Layer 3 of a small transformer language model trained on English Wikipedia (12 layers, counted from 0, width 64).
A neuron's activation on a vector x is SiLU(gate . x) times (in . x), where the dot is the dot product.

Input weights of the MLP neurons that the questions are about. A number n stands for n times 0.013.
n2 gate: 25 2 -27 -23 11 13 -32 -15 14 15 3 -27 39 -3 -30 26 12 7 9 -27 -21 -20 2 28 24 -21 -29 -33 8 8 -9 -25 -27 -11 -12 -7 77 16 -21 0 -7 0 9 11 33 4 55 14 16 -4 -26 -13 0 -3 3 -16 -12 2 8 0 19 32 10 -25
n33 gate: -13 12 -2 16 4 -11 22 -1 2 -16 -4 -19 47 -27 14 -18 23 -36 8 -20 57 -11 -44 5 -1 -10 -21 17 14 16 5 -12 86 -23 22 -3 5 -7 4 12 63 -9 -3 39 -10 -6 -7 15 -1 25 -45 -8 5 39 -5 28 40 -28 18 8 -26 7 -12 26
n39 gate: -23 13 -26 24 33 -2 31 -40 13 9 28 8 -18 9 -10 56 -25 6 -41 -30 -11 33 -10 -11 18 -8 19 -32 -7 -34 6 -24 0 -6 -4 21 6 52 -11 17 12 35 2 16 -18 -21 -6 -13 -16 20 36 3 39 -18 11 -51 18 10 -7 -11 -5 -14 -7 7
n48 gate: 7 18 61 16 29 5 16 24 30 10 -4 21 7 -25 12 -1 -51 -2 -17 -29 -4 42 -2 10 8 -5 -26 5 12 -11 0 -13 -16 -26 31 -8 35 29 -24 -1 -23 -2 -11 0 -37 -49 -3 -26 13 -46 16 14 -26 2 22 -24 1 26 17 -24 9 2 30 -11
n71 gate: -18 5 -8 18 53 -35 23 -15 34 -18 -26 11 15 -17 8 -18 9 -9 -15 -25 -11 -12 44 1 -8 8 39 -8 -24 3 4 -5 13 10 31 21 38 -33 -17 -9 3 -26 -29 -21 10 -16 -9 -16 14 -8 -20 5 23 0 40 -21 6 9 -14 4 -8 40 -20 -25
n75 gate: -23 -31 5 -17 16 -9 2 28 5 -32 -48 26 -23 39 -41 34 -29 -3 -3 15 43 14 -4 10 30 -10 -16 7 -16 18 -27 -21 17 21 58 -2 -10 -23 -17 33 46 -2 27 23 -8 32 7 8 10 -25 -13 -29 45 41 9 -18 17 14 5 -22 -18 -4 6 -6
n89 gate: -11 5 -13 22 -11 -35 -13 -4 -17 10 50 -25 -16 -41 7 4 20 -19 -5 4 0 -14 15 19 73 -27 -11 2 12 6 -4 4 69 -31 -5 -12 15 8 -1 -4 71 2 6 11 -31 15 52 3 -56 -7 20 26 23 -7 10 -13 61 -7 6 -6 -39 -20 15 23
n100 gate: 4 7 -15 13 8 -31 -6 -1 9 32 22 3 41 51 3 -16 0 -45 32 23 12 14 12 6 -20 35 30 9 -9 -13 -11 4 -6 35 -13 -12 -3 -22 21 32 18 -47 -26 -3 37 -8 0 -22 -28 -16 30 16 -9 -4 -28 6 6 -21 -6 12 -21 -9 -11 36
n153 gate: 43 -40 -33 2 7 23 -9 -18 12 -16 -28 -2 -14 -10 -19 23 -13 30 -8 -17 -6 -9 13 22 22 -7 -8 -8 -6 20 7 -13 12 25 30 -2 38 28 10 30 28 5 -40 -19 22 -36 21 -1 -11 48 14 -2 34 -6 3 -11 69 -3 23 -12 2 -12 24 9
n155 gate: 4 26 -7 -23 41 -11 5 -20 -7 20 -14 -2 -26 5 25 21 -29 6 -6 -3 13 -24 -1 34 66 -18 7 -18 -8 7 12 -10 16 -57 25 24 -11 32 -26 13 -10 31 -24 -35 -6 -22 26 -30 -4 -25 -3 19 18 10 53 -38 -11 13 28 -8 0 -14 0 -30
n178 gate: 15 20 10 0 -36 -30 33 15 -11 3 -28 -56 13 -28 -18 53 5 32 19 -33 4 -14 6 3 91 13 8 -1 31 6 26 12 33 -11 -2 19 36 11 -23 16 6 5 -21 -8 -15 32 4 23 -27 -8 0 -6 43 14 1 1 -4 -22 20 -13 -15 -2 24 16
n2 in: 2 7 -3 -7 2 -18 22 7 22 -17 48 6 10 39 10 -11 -23 1 13 -66 8 18 -15 29 -11 -7 11 -13 9 17 -12 14 2 -4 -44 9 3 -2 -11 6 -9 18 4 -1 -29 13 13 30 25 -1 -7 -20 -2 -24 63 -1 -25 -22 13 -5 -17 -41 53 3
n33 in: -19 4 41 -28 37 -1 4 -35 11 -7 64 -25 14 3 -24 55 57 -8 43 0 -39 -38 -24 -12 43 3 -16 18 -11 -21 8 -1 5 11 -3 12 -9 -26 26 20 7 34 -11 1 -18 -37 23 12 2 4 10 -15 -5 -26 -20 2 5 -39 20 5 -11 18 -20 9
n39 in: 11 6 33 39 4 7 9 8 20 4 10 30 32 59 4 45 -18 28 9 -9 -41 -35 -6 -8 3 -2 13 -13 12 10 3 -26 12 -23 13 10 20 38 7 51 -2 23 0 -4 23 2 -4 -28 27 16 -2 1 27 21 -10 -49 30 -35 10 11 28 -32 -9 16
n48 in: 3 -6 -7 1 -60 5 24 17 -60 -20 11 40 21 3 24 -7 3 42 -26 18 3 21 50 16 3 7 45 -41 -4 -20 -25 12 4 -3 27 10 -1 -15 25 25 10 37 -18 -34 -3 -28 -10 -1 -9 2 -15 -24 2 -21 20 22 -18 14 4 -15 4 25 21 1
n71 in: -15 8 -17 32 51 19 -15 -3 17 22 -20 0 12 13 -11 -4 10 -14 -23 22 34 0 2 -27 -38 5 46 -1 -2 49 -3 1 -13 -1 21 12 22 -2 -20 11 4 -21 -12 -19 9 -4 -17 47 0 -13 8 21 -25 -5 31 22 -9 -24 2 18 -19 7 -18 3
n75 in: 29 21 -5 17 -7 20 -8 -13 -31 14 -12 49 23 -22 68 -10 10 -3 -1 -28 28 23 -56 19 -38 1 -18 9 26 -3 62 5 -29 11 6 6 40 15 9 12 11 3 -46 14 6 -5 6 -3 -18 37 -16 -14 -35 0 -1 19 9 6 -21 -32 -3 37 -5 -6
n89 in: 16 12 -4 -22 36 -6 16 4 15 -4 -24 -3 31 82 -7 -2 -1 -30 7 5 12 31 -41 34 21 3 14 -3 -9 -35 -24 15 -29 -63 -24 -22 35 -85 21 19 -11 -1 -1 26 18 14 12 20 1 -26 40 -44 -18 -40 31 -11 3 3 -17 2 7 -7 22 13
n100 in: 3 16 -6 -16 10 27 -18 -36 -23 -12 -28 -10 -7 14 -17 24 17 13 70 23 20 2 -7 -13 -3 24 -9 -2 8 -3 27 4 9 43 4 -40 -5 -3 -8 8 -20 -8 5 -13 18 -43 -10 36 -14 -30 7 -9 -5 24 1 -2 4 -18 16 -29 -8 -8 -21 18
n153 in: 33 -9 25 22 -1 -30 10 -17 -44 -1 4 27 2 -20 -16 -30 -7 7 -5 35 -8 -34 7 16 28 -14 -11 47 -19 -22 -41 -3 9 -15 18 -8 -30 -29 5 -2 -25 -16 -5 3 -46 6 -11 8 -27 -17 9 43 -40 -8 -24 8 15 -47 -8 -14 -20 10 -5 9
n155 in: -7 65 -2 -13 -36 -37 -3 -35 -4 29 21 38 10 7 37 -15 -8 14 7 14 -21 2 12 0 26 -29 71 -16 -25 0 15 22 8 -50 -15 3 -23 38 21 12 3 29 -30 -21 14 -21 5 -11 -21 -12 6 24 -11 -28 -10 -47 9 -3 4 30 6 10 -15 -11
n178 in: 17 12 -46 -44 30 15 -26 -24 6 26 -7 -2 -4 -2 -7 -66 -31 -17 -37 11 -10 7 -3 11 17 -8 -10 -42 -27 -13 -10 1 -56 -32 4 8 40 -38 15 -8 -3 -47 -25 -14 16 1 -9 12 44 -21 30 -38 -24 -17 -2 -33 25 -1 20 17 -17 16 1 13

Each question shows a token from some text and the vector x that enters the MLP there. A number n stands for n times 0.21.

"ing": 6 19 7 -33 3 1 -10 -3 21 -43 -13 -10 8 6 2 5 3 10 4 -14 -21 1 17 -7 10 -14 -2 -9 9 -9 -30 36 -52 7 0 21 17 -27 26 2 -2 1 2 -19 -1 -6 -14 22 1 23 -9 5 9 20 -14 -7 -6 -2 -6 23 24 25 7 12
The most active neuron and its activation: n178, at about 37

" P": 0 5 9 16 9 16 -27 15 -20 13 25 1 10 34 -3 11 21 50 -4 -7 -30 1 -32 -11 -2 2 15 -23 38 28 -3 42 -23 30 -1 -7 -1 -10 1 -5 -6 13 -1 1 16 5 -48 -2 16 15 33 -2 5 -10 -13 -14 13 1 5 36 34 23 -10 -13
Which neuron lights up most? n39

"im": -19 -8 15 -13 -17 26 -18 -4 26 -24 -3 -30 -13 -14 16 2 -34 -1 -1 7 -15 13 -2 2 11 -36 20 -7 9 11 -6 70 -32 -25 -16 27 6 -13 34 6 30 -17 -11 -20 19 22 -34 -34 -14 -8 -2 1 -22 2 -4 -17 -21 1 3 -9 27 -16 1 1
Which neuron lights up most? n155

"w": 15 -19 -13 4 -17 17 -5 36 41 -46 4 13 -5 -10 13 28 -6 0 22 -6 -14 -5 -16 -33 -5 -19 6 -5 13 -10 -13 65 -12 3 -3 15 25 5 -17 6 -7 0 8 3 -24 -1 -3 6 10 10 8 -6 -10 -17 17 -26 -20 23 -39 -13 17 5 -8 3
Which neuron lights up most? n2

"ation": 17 17 4 -46 16 -38 -18 -7 11 -15 6 -22 5 -5 0 -38 -8 -15 -18 4 7 22 2 8 -5 7 23 14 -1 -3 -13 52 1 -13 -9 -15 -14 7 22 11 -3 -18 -6 -5 1 6 -25 16 -3 6 14 13 8 5 -28 10 0 -27 25 31 -12 -15 -8 9
Which neuron lights up most? n89

"es": -18 0 0 -40 -28 -12 -18 12 35 -17 10 -19 -28 -14 27 -17 -27 10 39 -3 14 0 6 3 -2 3 -4 -15 2 -12 4 13 -6 -23 -16 1 15 -28 19 -3 -15 18 13 -5 -4 8 -4 -7 24 23 2 -4 19 6 -13 22 -3 -15 13 -8 30 -14 8 5
The most active neuron and its activation: n178, at about 18

" in": -16 -9 9 -7 -5 -11 -7 -6 21 0 -3 -36 -6 28 4 -4 2 -8 -5 -9 18 1 46 26 -34 3 -6 -11 0 -10 -28 26 -28 45 -1 -21 0 -2 -21 -15 25 -5 5 -30 6 -19 -20 18 -3 -11 0 7 2 -2 6 11 -8 -14 -18 -8 23 17 -15 -15
The two highest activations, in order: n71, n100

"z": 22 -28 -6 -25 -16 6 15 -6 -2 -3 21 -14 -31 17 -4 5 -8 -7 28 12 3 17 -3 -51 15 3 5 -5 -7 19 18 32 20 -28 11 -11 3 -5 21 -33 -20 35 4 -11 -9 -5 -39 -9 -13 -10 -18 2 5 -19 -4 3 -15 -39 7 -3 23 8 -1 -33
The most active neuron and its activation: n155, at about 43

"ri": -23 -4 3 -21 -4 14 -14 -27 32 -6 15 3 -20 -37 -12 -34 -8 1 1 13 15 -17 -2 2 -30 0 1 18 -4 0 -4 47 -3 -6 -7 -42 13 -37 44 -47 17 -31 4 -4 13 38 -41 -19 23 -2 -5 20 -20 5 12 -4 -12 43 -6 -5 -29 -16 -12 -14
The two highest activations, in order: n71, n33

"ra": 24 -8 40 10 -19 31 -15 20 21 -2 -7 10 18 2 25 -1 -5 -25 27 21 -22 -9 4 -21 17 -12 -5 16 31 -35 6 32 16 -12 -2 -27 1 -7 32 -32 33 4 4 -10 0 12 -44 31 -3 -7 3 4 -13 12 34 -3 3 7 2 -43 11 12 2 3
Which neuron lights up most? n89

"b": 23 -25 23 -17 2 2 -29 -6 -14 -10 10 -8 -16 9 5 -6 2 7 22 -29 23 7 13 -25 22 -5 13 6 -9 -21 7 49 -3 -3 -12 13 -31 20 26 3 30 -12 -13 -27 -32 10 -17 2 -12 -5 -9 -6 -7 2 -15 -3 -4 36 -27 7 26 -3 -9 -19
Which neuron lights up most? n155

" T": 23 15 23 9 11 -1 -13 41 -20 0 29 -1 -10 22 -3 7 28 36 5 -7 -3 -5 -31 -22 -35 6 -10 -35 49 13 10 46 -10 23 -17 -16 9 -14 3 -27 -15 -14 12 -19 -2 -32 -31 14 -6 9 2 0 10 2 2 2 -3 21 -12 3 23 9 -8 -6
Which neuron lights up most? n178

"0": -19 8 -20 -7 -7 11 -42 37 -13 5 14 -47 -13 -12 3 -13 -5 23 11 7 -12 3 9 -9 -8 -4 -18 15 -16 32 0 34 5 20 0 -19 -24 14 -2 -3 -8 10 2 -19 12 -17 -27 3 7 23 -29 22 3 6 -32 -1 22 3 -8 -9 6 8 -4 7
Which neuron lights up most? n89

"o": 11 31 20 -10 -18 2 -15 -2 -6 -6 -3 13 -12 -21 -19 1 10 20 5 11 -2 -18 16 -45 -36 -18 20 5 10 -12 0 32 29 -1 -26 -42 -4 9 9 -7 2 29 15 9 -24 37 -34 13 -8 -1 -8 2 -24 0 -10 3 18 36 -13 -22 46 0 0 -3
The two highest activations, in order: n89, n178

"a": -2 40 21 0 -11 17 -21 25 -28 26 -22 -23 -2 4 2 2 4 2 15 20 0 -34 -19 -34 -15 -8 21 -6 17 -24 16 18 -25 7 -6 -26 -13 10 28 -6 -12 0 22 13 -2 13 -41 15 -5 9 -13 1 -4 -3 -9 7 -22 -13 -15 -36 26 3 3 -5
Which neuron lights up most? n178

"\n": -24 3 14 -25 6 -3 12 -10 3 -4 -21 7 -9 4 6 -8 -1 -4 -19 13 31 -6 -18 19 -4 -23 4 -8 -21 30 25 38 -21 45 4 -2 -7 -71 -18 30 26 -22 4 8 3 -20 -5 15 15 -25 10 1 -7 -22 -18 -35 8 13 -7 -9 37 0 -34 6
Which three neurons fire most, strongest first? n71, n100, n75

"y": -3 -3 2 -7 -22 34 -25 -9 -6 -11 -22 16 -29 17 -14 -3 -30 31 8 29 -6 -6 -6 -13 -1 -4 1 1 -7 -6 14 38 -10 -21 -24 -36 11 -23 11 -7 -8 22 15 -35 -24 -14 -20 24 -7 -10 -15 -4 -18 11 17 4 -9 1 -43 -7 1 -1 -11 7
Which neuron lights up most? n75

"ran": -15 12 16 -2 16 57 -31 -3 15 -12 -14 -26 39 -11 -1 12 14 -12 -17 19 13 19 23 -7 -35 -8 16 23 -4 -4 -13 53 -24 -2 -6 -34 7 0 29 -5 18 -12 14 29 -40 -14 -13 47 24 -19 8 -7 3 3 -13 29 -9 1 7 -8 10 13 -2 4
Which neuron lights up most? n33

"re": -15 12 16 17 -47 47 -5 37 31 -19 7 6 10 -6 -6 -26 13 24 21 32 -1 3 -4 6 -6 13 21 -23 -8 15 0 49 -1 -17 -10 6 12 4 29 -13 -29 -27 0 38 12 20 -14 29 -6 -10 -6 -18 -33 17 6 -7 -1 12 -19 25 26 -15 -8 17
The most active neuron and its activation: n33, at about 1.2

"ord": 9 -17 11 -37 8 -17 -11 15 -11 -28 -8 16 -9 -5 40 20 -16 5 -8 27 -6 28 -14 -23 -9 -31 -28 6 15 9 -18 32 -21 -17 -20 -25 6 -24 8 3 -11 0 7 17 31 19 -29 -13 17 7 -12 10 13 -27 2 5 -10 16 5 6 6 13 22 0
The most active neuron and its activation: n75, at about 18

"e": 1 22 23 -7 -23 12 -24 -14 -7 -19 -7 6 -25 -1 15 7 -3 27 19 24 -4 -20 -7 -4 -18 6 14 18 16 -26 -7 18 -17 -22 -4 -42 -1 14 21 13 -13 -18 16 24 -15 1 -19 2 -7 2 -15 0 -21 3 6 -23 -4 7 21 -13 42 10 -28 -13
The two highest activations, in order: n48, n2

"i": 17 23 -13 29 12 -2 -19 -11 -8 6 -15 -30 -35 -4 -12 -9 4 21 -3 17 9 -29 8 -36 10 -16 32 -6 -17 -17 -18 34 -8 -16 14 -23 -3 -15 13 -6 5 5 -5 0 -6 21 -66 -1 -11 -19 -3 -2 -19 6 10 -31 -18 21 2 -13 -5 -20 -18 -13
Which neuron lights up most? n155

" pro": -23 15 22 -10 -12 15 -51 -45 14 -21 5 11 -12 -5 14 -14 37 20 0 -1 28 9 38 15 -2 4 35 -16 33 2 -12 42 0 66 11 -41 -17 41 2 -76 24 -5 -7 -7 1 28 -44 34 4 -3 14 4 -25 16 0 -7 25 23 -42 -13 6 14 13 -9
Which neuron lights up most? n71

"==": -12 35 30 -74 -12 -10 -46 -11 -25 5 -6 40 15 10 6 -40 -23 37 11 -1 2 9 -6 -12 16 -1 35 25 13 -7 -27 74 66 19 -33 -25 -4 -83 -57 17 56 -17 21 31 49 -34 10 -3 16 -6 -2 -22 42 -26 -2 11 -5 2 4 -42 -26 32 11 -44
The two highest activations, in order: n89, n100

"D": -9 3 -6 5 9 3 0 20 -13 -1 12 10 16 50 11 13 8 29 -20 -9 -29 9 -14 -6 -29 5 28 -24 19 -5 9 78 1 29 -29 -6 10 -19 3 -20 0 2 -9 8 17 -11 -15 20 5 8 -3 -3 -8 14 -14 -40 -14 -1 -8 5 19 36 -2 26
Which three neurons fire most, strongest first? n100, n39, n71

"ed": -10 -14 20 -31 -2 -33 3 -1 17 -21 1 -13 -7 -15 -3 -10 -10 -38 4 -7 1 11 46 -4 -16 -4 14 -7 14 1 -10 45 9 9 -7 -2 5 -33 3 -11 -14 -8 -20 -5 8 14 4 12 -2 13 -4 -14 28 -3 -25 -5 17 2 3 9 14 11 -12 18
Which neuron lights up most? n178

"s": -11 14 26 -6 5 3 18 6 0 -3 -5 15 -3 25 15 7 -1 17 13 -21 -16 5 29 4 3 0 -1 -6 -1 -26 25 30 0 -16 -1 -30 -20 9 23 -6 22 36 -14 -7 -3 -23 -18 -1 -13 -6 -26 7 -2 -1 -12 -1 -24 17 2 -7 47 15 -1 -4
Which three neurons fire most, strongest first? n48, n155, n39

"g": -23 -29 11 6 26 -19 -40 -2 -14 14 5 14 -20 -3 -17 5 -9 6 7 29 -11 20 -4 -39 -20 -2 2 13 -9 -14 10 33 -22 7 -13 -32 11 -3 -8 19 -10 9 0 7 -23 19 -26 9 8 -3 -21 -5 0 0 -10 -15 -19 -2 -7 -12 -2 4 9 -15
The most active neuron and its activation: n39, at about 1.7

" n": -18 24 2 23 11 22 -27 -5 10 -7 5 -7 0 6 23 6 15 37 2 43 26 19 1 -18 18 6 -15 -22 -30 21 -23 87 1 -1 -21 -14 29 -14 -10 -34 -11 -10 -27 -29 17 8 -20 -12 3 5 18 8 -12 21 0 -17 -22 -18 16 11 29 18 -15 7
Which neuron lights up most? n71

"ent": 4 0 -8 -9 24 -22 -23 -11 11 6 20 -4 23 -13 14 -37 1 -11 -9 6 18 5 -7 -29 -30 -14 -7 -4 20 7 -13 41 15 -14 -9 -14 26 -6 28 -8 -4 3 -8 -25 13 16 -21 2 4 0 -2 2 34 -3 -36 10 1 -7 8 5 9 -8 -17 -10
Which neuron lights up most? n71

"ound": 4 10 9 9 6 -2 3 5 10 -41 -18 -6 9 12 -11 -11 -10 -22 -4 14 -11 13 12 0 -29 15 -37 2 9 3 -5 46 -21 -10 -23 -29 6 -21 -23 -10 -17 15 2 -31 11 19 -39 27 -10 28 -2 38 -11 -19 -3 3 -13 -18 -8 11 46 17 -2 -30
Which neuron lights up most? n71

"id": -4 -9 -10 -14 -22 8 -9 3 4 -10 14 -22 15 12 -10 17 14 23 20 -13 10 -12 4 -6 -10 -34 5 -11 -21 -21 6 59 -20 -5 5 -6 3 3 -12 12 -21 -2 10 6 -16 4 -32 36 0 2 -26 -37 3 -8 3 -7 -16 4 1 33 40 -18 8 5
The most active neuron and its activation: n2, at about 130

" R": -5 -2 3 16 5 -3 -21 32 -28 10 33 -7 7 26 -5 23 9 4 24 -15 -8 -40 -11 2 -38 0 42 -3 32 9 5 76 0 36 -18 -15 -2 -18 -32 -18 18 0 -14 14 -2 10 -36 15 3 -7 29 -20 -5 22 13 16 -3 10 -4 -8 38 14 -17 -2
Which neuron lights up most? n100

"om": -22 2 10 11 0 38 -13 -18 -16 -33 -3 -1 -19 15 6 0 1 10 -13 46 -4 20 0 -4 0 -24 22 -9 -26 8 20 61 27 -28 -13 -25 16 -2 35 1 4 -3 -4 2 28 1 -31 1 3 14 13 11 -23 9 -11 -18 -12 10 18 5 13 -34 -9 -20
The most active neuron and its activation: n153, at about 1.4